Layer 7 of a small transformer language model trained on English Wikipedia (15 layers, counted from 0, width 64).
A neuron's activation on a vector x is GELU(gate . x) times (in . x), where the dot is the dot product.
The model reads these tokens: "=" "=" "=" "=" "For" "mer" " Washington" " Commander" "s" " employees" "=" "=" "="

The vector x that enters this layer's MLP at each token. A number n stands for (n - 500) times 0.0038.
0 "=": 540 652 406 420 465 561 602 522 822 499 419 648 541 683 225 175 145 536 331 473 399 500 608 591 713 443 441 646 605 479 524 660 726 595 498 274 509 422 363 473 539 573 445 583 510 662 413 557 473 471 444 469 416 216 678 419 97 479 613 441 605 541 644 510
1 "=": 540 652 406 420 465 561 602 522 822 499 419 648 541 683 225 175 145 536 331 473 399 500 608 591 713 443 441 646 605 479 524 660 726 595 498 274 509 422 363 473 539 573 445 583 510 662 413 557 473 471 444 469 416 216 678 419 97 479 613 441 605 541 644 510
2 "=": 540 652 406 420 465 561 602 522 822 499 419 648 541 683 225 175 145 536 331 473 399 500 608 591 713 443 441 646 605 479 524 660 726 595 498 274 509 422 363 473 539 573 445 583 510 662 413 557 473 471 444 469 416 216 678 419 97 479 613 441 605 541 644 510
3 "=": 540 652 406 420 465 561 602 522 822 499 419 648 541 683 225 175 145 536 331 473 399 500 608 591 713 443 441 646 605 479 524 660 726 595 498 274 509 422 363 473 539 573 445 583 510 662 413 557 473 471 444 469 416 216 678 419 97 479 613 441 605 541 644 510
4 "For": 345 367 584 702 324 572 650 310 643 681 433 444 397 554 406 787 509 712 697 460 295 303 517 342 384 558 565 563 646 585 402 833 584 422 534 339 716 440 438 524 506 370 844 503 387 546 343 528 567 753 616 676 568 670 870 566 431 268 582 446 436 633 449 447
5 "mer": 512 324 407 665 345 625 540 484 567 552 608 375 656 644 275 648 550 745 508 551 336 455 487 186 418 466 535 465 567 355 416 508 758 261 373 488 410 572 793 345 379 427 558 560 549 467 600 660 450 704 628 873 539 223 848 360 398 888 666 639 582 581 568 626
6 " Washington": 674 566 359 497 458 639 516 600 521 124 663 531 346 794 220 527 615 195 642 777 616 603 577 419 550 631 873 353 328 407 494 516 496 323 262 148 469 412 617 536 395 287 556 450 487 276 199 507 581 448 371 598 469 191 769 535 592 392 669 562 608 405 322 449
7 " Commander": 472 620 296 353 546 566 557 516 510 519 418 489 678 381 517 850 620 557 430 506 538 533 650 204 305 276 461 538 595 469 526 677 653 161 312 450 509 584 726 375 326 299 516 754 510 491 506 720 715 389 678 491 592 348 904 527 573 676 334 543 581 458 534 411
8 "s": 341 634 347 411 548 521 590 451 641 592 697 573 573 509 319 557 442 531 490 726 513 424 641 371 439 396 531 549 610 665 691 624 513 135 385 534 387 684 652 464 241 363 489 627 618 404 497 695 447 482 541 380 577 24 789 426 577 789 385 575 448 593 527 332
9 " employees": 227 405 308 695 726 696 397 460 657 531 715 576 395 599 311 638 403 409 635 493 539 554 620 474 488 635 608 511 750 810 638 468 390 439 479 395 291 615 765 315 381 457 518 606 495 303 538 589 441 642 347 424 726 304 844 470 615 593 451 710 530 524 431 289
10 "=": 565 598 357 475 540 610 384 542 792 480 501 647 582 752 174 162 291 447 360 477 387 595 760 587 637 361 526 669 612 585 572 772 636 368 516 312 525 314 461 411 565 564 491 556 531 547 372 758 537 576 413 435 549 174 722 534 310 415 498 482 643 413 551 483
11 "=": 551 625 380 428 455 567 424 529 828 529 443 646 565 719 182 208 239 462 411 477 372 598 736 503 702 427 483 631 593 526 622 697 675 492 596 308 532 324 440 366 548 637 454 537 524 583 319 646 552 537 471 383 489 224 713 527 243 367 557 468 632 447 563 489
12 "=": 545 626 388 420 432 570 453 537 834 533 436 648 548 706 150 216 226 497 419 460 369 597 738 507 720 436 466 611 596 510 622 651 703 518 604 313 528 330 443 381 522 645 470 545 516 591 332 625 560 529 473 397 473 242 705 518 218 354 577 492 625 473 567 489

Each question shows the input weights of one neuron of the MLP. A number n stands for (n - 500) times 0.0024.

n73 gate: 415 497 619 339 662 550 478 384 341 519 469 380 360 437 518 597 690 548 488 343 586 487 318 587 728 608 574 454 629 392 607 619 464 593 513 513 453 600 327 491 679 376 516 540 421 397 559 649 426 228 491 510 519 616 415 494 446 457 541 443 513 425 551 645
n73 in: 632 590 398 644 574 446 613 397 500 477 307 600 363 481 576 519 429 408 401 507 449 312 310 528 481 464 510 377 345 506 719 626 396 691 284 633 393 584 377 580 434 637 532 497 455 327 609 605 351 516 604 537 701 555 412 510 598 437 430 419 412 561 434 571
It fires most on token 7 " Commander"

n36 gate: 523 552 453 549 555 597 649 670 447 361 500 477 500 493 719 431 675 547 632 534 445 569 584 553 597 553 358 619 533 738 267 516 428 519 520 421 405 636 454 294 490 481 520 867 474 477 529 588 642 503 523 561 635 628 461 577 483 526 283 599 437 503 390 450
n36 in: 464 417 290 707 546 588 520 493 578 674 662 347 574 632 500 543 343 625 529 724 415 763 441 373 490 544 360 682 417 409 461 435 544 660 406 600 364 545 639 533 611 438 417 503 523 526 414 503 503 280 473 524 520 414 435 687 608 581 500 520 547 351 372 343
It fires most on token 9 " employees"

n57 gate: 417 408 470 418 582 467 643 520 341 386 503 324 242 758 581 595 607 631 611 639 393 503 627 620 478 470 425 461 569 516 523 497 547 572 678 749 434 640 467 457 744 575 464 650 457 418 464 556 468 503 560 651 550 470 554 534 712 555 587 676 534 434 378 613
n57 in: 482 540 607 491 570 524 361 346 531 394 576 537 425 552 636 405 540 534 539 330 515 593 530 476 479 434 376 500 429 322 566 596 673 439 663 401 568 301 509 478 439 454 644 619 605 335 463 567 709 522 351 656 447 327 574 443 513 567 625 540 347 568 491 267
On which three tokens does it fire most, strongest first? 5 "mer", 9 " employees", 4 "For"

n240 gate: 289 469 513 618 431 525 437 494 543 414 512 513 608 469 605 497 430 535 524 523 324 528 512 470 316 311 393 574 362 562 564 500 752 631 474 383 532 542 560 434 398 646 553 568 449 291 365 675 395 611 443 396 475 679 524 655 657 621 556 519 679 371 445 396
n240 in: 464 507 518 514 362 500 124 603 484 540 357 596 561 482 556 588 389 536 305 642 507 486 678 510 377 334 420 661 340 577 559 316 408 609 529 432 525 606 482 358 622 651 465 475 461 422 599 683 643 640 607 662 600 564 442 588 750 608 325 561 619 447 358 339
Its two highest activations, in order, are on tokens 7 " Commander", 9 " employees"

n212 gate: 456 310 411 278 513 550 611 620 397 591 585 352 439 544 691 503 486 759 629 455 438 476 418 718 561 599 276 763 403 533 461 575 417 530 520 524 315 477 574 423 549 394 530 527 301 340 463 743 556 480 662 566 554 406 446 583 544 589 465 577 452 527 418 443
n212 in: 465 335 468 671 468 535 358 641 449 628 334 546 496 377 209 623 525 478 531 540 680 581 379 476 392 496 355 375 736 358 606 472 534 667 557 365 677 463 369 630 514 483 602 336 468 581 528 654 590 415 536 496 784 482 437 518 482 313 510 262 500 574 428 361
It fires most on token 4 "For"

n34 gate: 493 528 636 548 594 396 444 395 453 147 589 518 539 538 802 413 584 575 674 404 425 595 562 617 403 315 514 363 524 466 490 548 600 631 450 696 535 348 448 364 627 455 618 528 507 497 514 334 617 672 437 446 553 507 390 403 397 816 589 532 507 577 653 598
n34 in: 350 615 593 376 410 531 623 350 481 408 664 392 330 566 565 476 451 457 460 375 541 259 606 470 640 301 493 459 626 490 581 531 480 528 744 745 493 655 668 497 675 362 604 562 405 524 462 476 178 328 475 547 349 249 506 529 450 466 431 423 447 490 543 458
It fires most on token 6 " Washington"

n136 gate: 280 542 344 641 510 532 588 620 456 552 592 477 392 490 519 465 477 352 438 503 376 604 392 571 652 609 483 627 267 560 604 446 556 426 372 568 714 522 584 636 516 513 410 580 435 346 603 519 376 497 529 188 542 390 517 586 582 525 558 679 602 448 695 334
n136 in: 717 451 460 510 686 435 546 625 625 540 400 513 610 523 306 304 546 587 389 615 503 467 636 535 443 513 473 597 714 642 519 625 453 458 473 698 480 421 576 438 539 542 566 477 686 464 477 552 510 205 404 401 454 464 503 294 206 374 571 507 517 572 413 397
On which three tokens does it fire most, strongest first? 8 "s", 10 "=", 9 " employees"

n249 gate: 521 443 476 450 441 591 356 500 368 509 412 422 548 399 447 438 566 552 537 469 541 563 406 494 574 570 426 529 279 386 587 745 494 648 627 557 500 368 372 372 529 553 443 423 452 408 372 547 529 759 596 590 434 345 403 494 518 421 430 557 209 539 576 482
n249 in: 513 417 531 470 318 441 353 600 440 295 624 503 487 540 526 490 456 398 423 459 431 523 536 408 580 287 627 480 503 369 616 500 494 691 635 460 540 407 317 490 762 648 500 516 768 487 493 477 670 440 597 600 366 263 523 435 551 385 544 463 541 433 497 798
Its two highest activations, in order, are on tokens 11 "=", 12 "="

n197 gate: 338 506 464 587 538 448 627 518 444 548 445 382 476 465 532 365 447 404 562 690 624 509 347 416 427 512 639 506 426 483 286 391 626 404 500 382 562 423 406 667 535 526 547 427 379 383 450 693 546 405 494 524 538 718 430 358 662 616 447 553 422 400 602 556
n197 in: 751 465 625 705 413 552 418 567 421 556 529 547 601 453 471 480 347 610 556 372 397 485 640 433 405 657 695 494 512 511 545 563 422 517 447 600 620 551 316 649 460 500 564 486 427 335 404 604 572 538 462 464 356 482 667 461 458 655 621 456 533 494 515 491
On which token does it fire most, and how strongly? 6 " Washington", at about 0.45

n234 gate: 436 455 744 508 304 459 653 644 260 649 444 538 631 432 448 394 760 512 274 585 414 523 426 663 718 334 406 437 375 351 367 541 504 365 342 477 637 526 546 360 574 507 564 710 168 526 523 462 548 408 572 512 538 694 387 702 431 519 479 652 408 417 403 607
n234 in: 720 489 660 415 426 375 462 481 345 474 504 305 662 686 434 411 594 644 346 466 599 623 621 447 111 485 527 614 560 566 438 431 493 485 678 579 481 471 444 530 635 533 467 629 462 600 489 585 386 620 583 759 485 440 554 741 371 694 415 373 401 597 667 752
On which token does it fire most, and how strongly? 6 " Washington", at about 0.18

n59 gate: 437 454 655 386 421 569 440 418 497 487 587 195 721 629 614 467 560 497 398 598 604 656 578 528 551 544 330 494 559 383 333 368 434 699 500 798 520 363 503 530 490 458 460 657 470 598 417 510 562 460 483 483 659 431 371 602 668 607 381 646 651 487 540 520
n59 in: 419 363 317 702 409 663 521 423 710 518 555 532 642 661 531 444 479 361 500 403 569 408 348 289 456 557 652 510 419 400 480 493 667 566 493 712 511 530 493 493 455 545 623 545 521 706 574 343 621 496 581 653 380 605 377 410 521 251 460 461 325 426 636 228
On which three tokens does it fire most, strongest first? 8 "s", 10 "=", 9 " employees"

n104 gate: 456 732 486 563 423 367 419 507 305 394 612 466 684 618 603 322 381 329 332 569 520 497 308 487 603 507 614 649 369 520 529 487 564 343 558 510 743 611 355 419 467 403 641 380 368 564 450 620 387 368 514 535 355 419 371 607 623 497 373 520 397 554 438 612
n104 in: 598 510 563 397 258 378 493 272 503 579 427 526 553 425 513 370 274 550 606 630 522 516 375 369 428 358 396 254 611 468 589 494 776 403 331 258 569 522 484 432 532 500 399 442 467 468 467 529 602 467 615 325 474 451 506 503 603 423 478 565 573 536 507 687
On which token does it fire most, and how strongly? 6 " Washington", at about 0.14

n71 gate: 486 435 474 674 475 447 428 468 565 471 736 583 336 399 556 489 594 434 282 618 641 594 564 572 641 504 496 500 468 564 486 777 459 390 412 457 457 476 507 536 419 695 382 351 399 679 525 511 730 529 576 433 876 381 283 456 445 468 313 504 445 346 339 464
n71 in: 436 709 289 597 694 517 602 497 469 534 450 371 428 436 473 487 582 703 257 583 304 713 576 397 532 527 500 619 466 510 484 332 494 590 699 564 767 448 436 601 464 557 389 310 449 557 446 547 467 691 456 738 517 456 440 510 424 630 398 483 449 507 390 381
It fires most on token 10 "="

n147 gate: 594 394 381 478 419 556 399 585 810 586 651 472 455 453 497 391 570 484 385 442 401 541 599 635 509 481 484 673 494 540 341 604 482 503 615 582 651 512 236 516 565 599 506 646 408 693 531 531 562 497 263 432 462 591 377 474 516 528 384 560 596 578 606 560
n147 in: 530 584 414 372 640 444 500 447 400 488 485 408 604 591 657 705 247 364 548 644 421 573 466 333 405 496 363 522 450 463 670 426 511 206 581 359 187 684 504 534 227 538 424 496 554 439 428 421 264 584 500 524 615 252 756 480 732 586 572 515 562 473 484 508
It fires most on token 4 "For"

n35 gate: 414 389 455 547 321 494 745 554 474 519 665 573 307 522 497 424 478 487 500 614 460 541 456 491 485 519 448 432 380 369 315 531 597 644 429 669 427 393 541 627 681 444 475 585 679 620 491 333 509 647 414 595 510 481 295 435 577 762 434 602 461 478 484 404
n35 in: 626 221 601 559 383 258 536 610 529 424 334 587 532 437 442 672 599 708 455 613 280 283 562 568 345 588 516 608 480 369 377 358 481 636 508 362 350 470 607 642 643 126 551 442 615 680 535 477 345 282 298 610 464 630 581 484 724 512 533 409 540 374 496 365
It fires most on token 5 "mer"

n1 gate: 456 453 497 534 588 525 405 393 394 417 343 506 656 698 395 719 443 590 521 574 444 541 404 563 479 500 464 682 626 296 708 546 494 363 394 604 421 585 648 503 515 447 428 403 370 625 456 662 652 433 582 474 585 569 420 368 686 553 595 342 420 500 606 433
n1 in: 399 572 467 523 483 572 587 558 497 462 474 512 351 448 582 494 331 556 422 494 534 558 597 483 586 529 539 258 598 611 264 506 481 600 488 526 549 511 436 604 452 377 673 546 596 486 416 529 483 523 564 494 308 260 448 512 365 409 383 483 626 639 308 392
On which token does it fire most, and how strongly? 8 "s", at about 0.59

n244 gate: 396 253 575 584 604 477 737 515 370 508 530 504 445 473 428 419 535 657 470 342 447 543 363 544 519 575 456 842 469 135 496 526 526 619 476 523 686 511 430 515 610 458 431 611 652 492 512 581 717 683 317 805 570 597 348 500 653 591 354 698 512 604 721 621
n244 in: 438 446 401 623 385 469 387 539 542 469 473 488 476 434 409 585 317 413 411 516 211 504 169 452 596 634 556 626 395 595 677 417 411 584 716 593 733 478 651 632 614 362 751 531 539 527 268 473 561 402 586 685 679 434 384 484 744 565 606 375 406 492 777 348
On which token does it fire most, and how strongly? 4 "For", at about 0.73

n142 gate: 331 469 683 285 483 601 345 532 440 482 486 570 436 416 665 465 811 382 308 547 338 588 603 684 460 504 652 459 430 521 544 617 597 545 496 430 679 500 377 283 590 514 479 625 288 315 528 420 638 528 528 333 585 641 488 590 679 445 497 578 500 714 414 447
n142 in: 555 421 270 507 699 579 629 524 650 343 459 476 311 355 673 445 570 588 527 323 531 451 350 450 493 299 447 473 649 483 433 520 286 637 465 389 538 530 441 528 401 568 597 654 712 583 369 466 643 507 604 518 316 663 415 525 335 667 451 486 366 566 715 563
It fires most on token 10 "="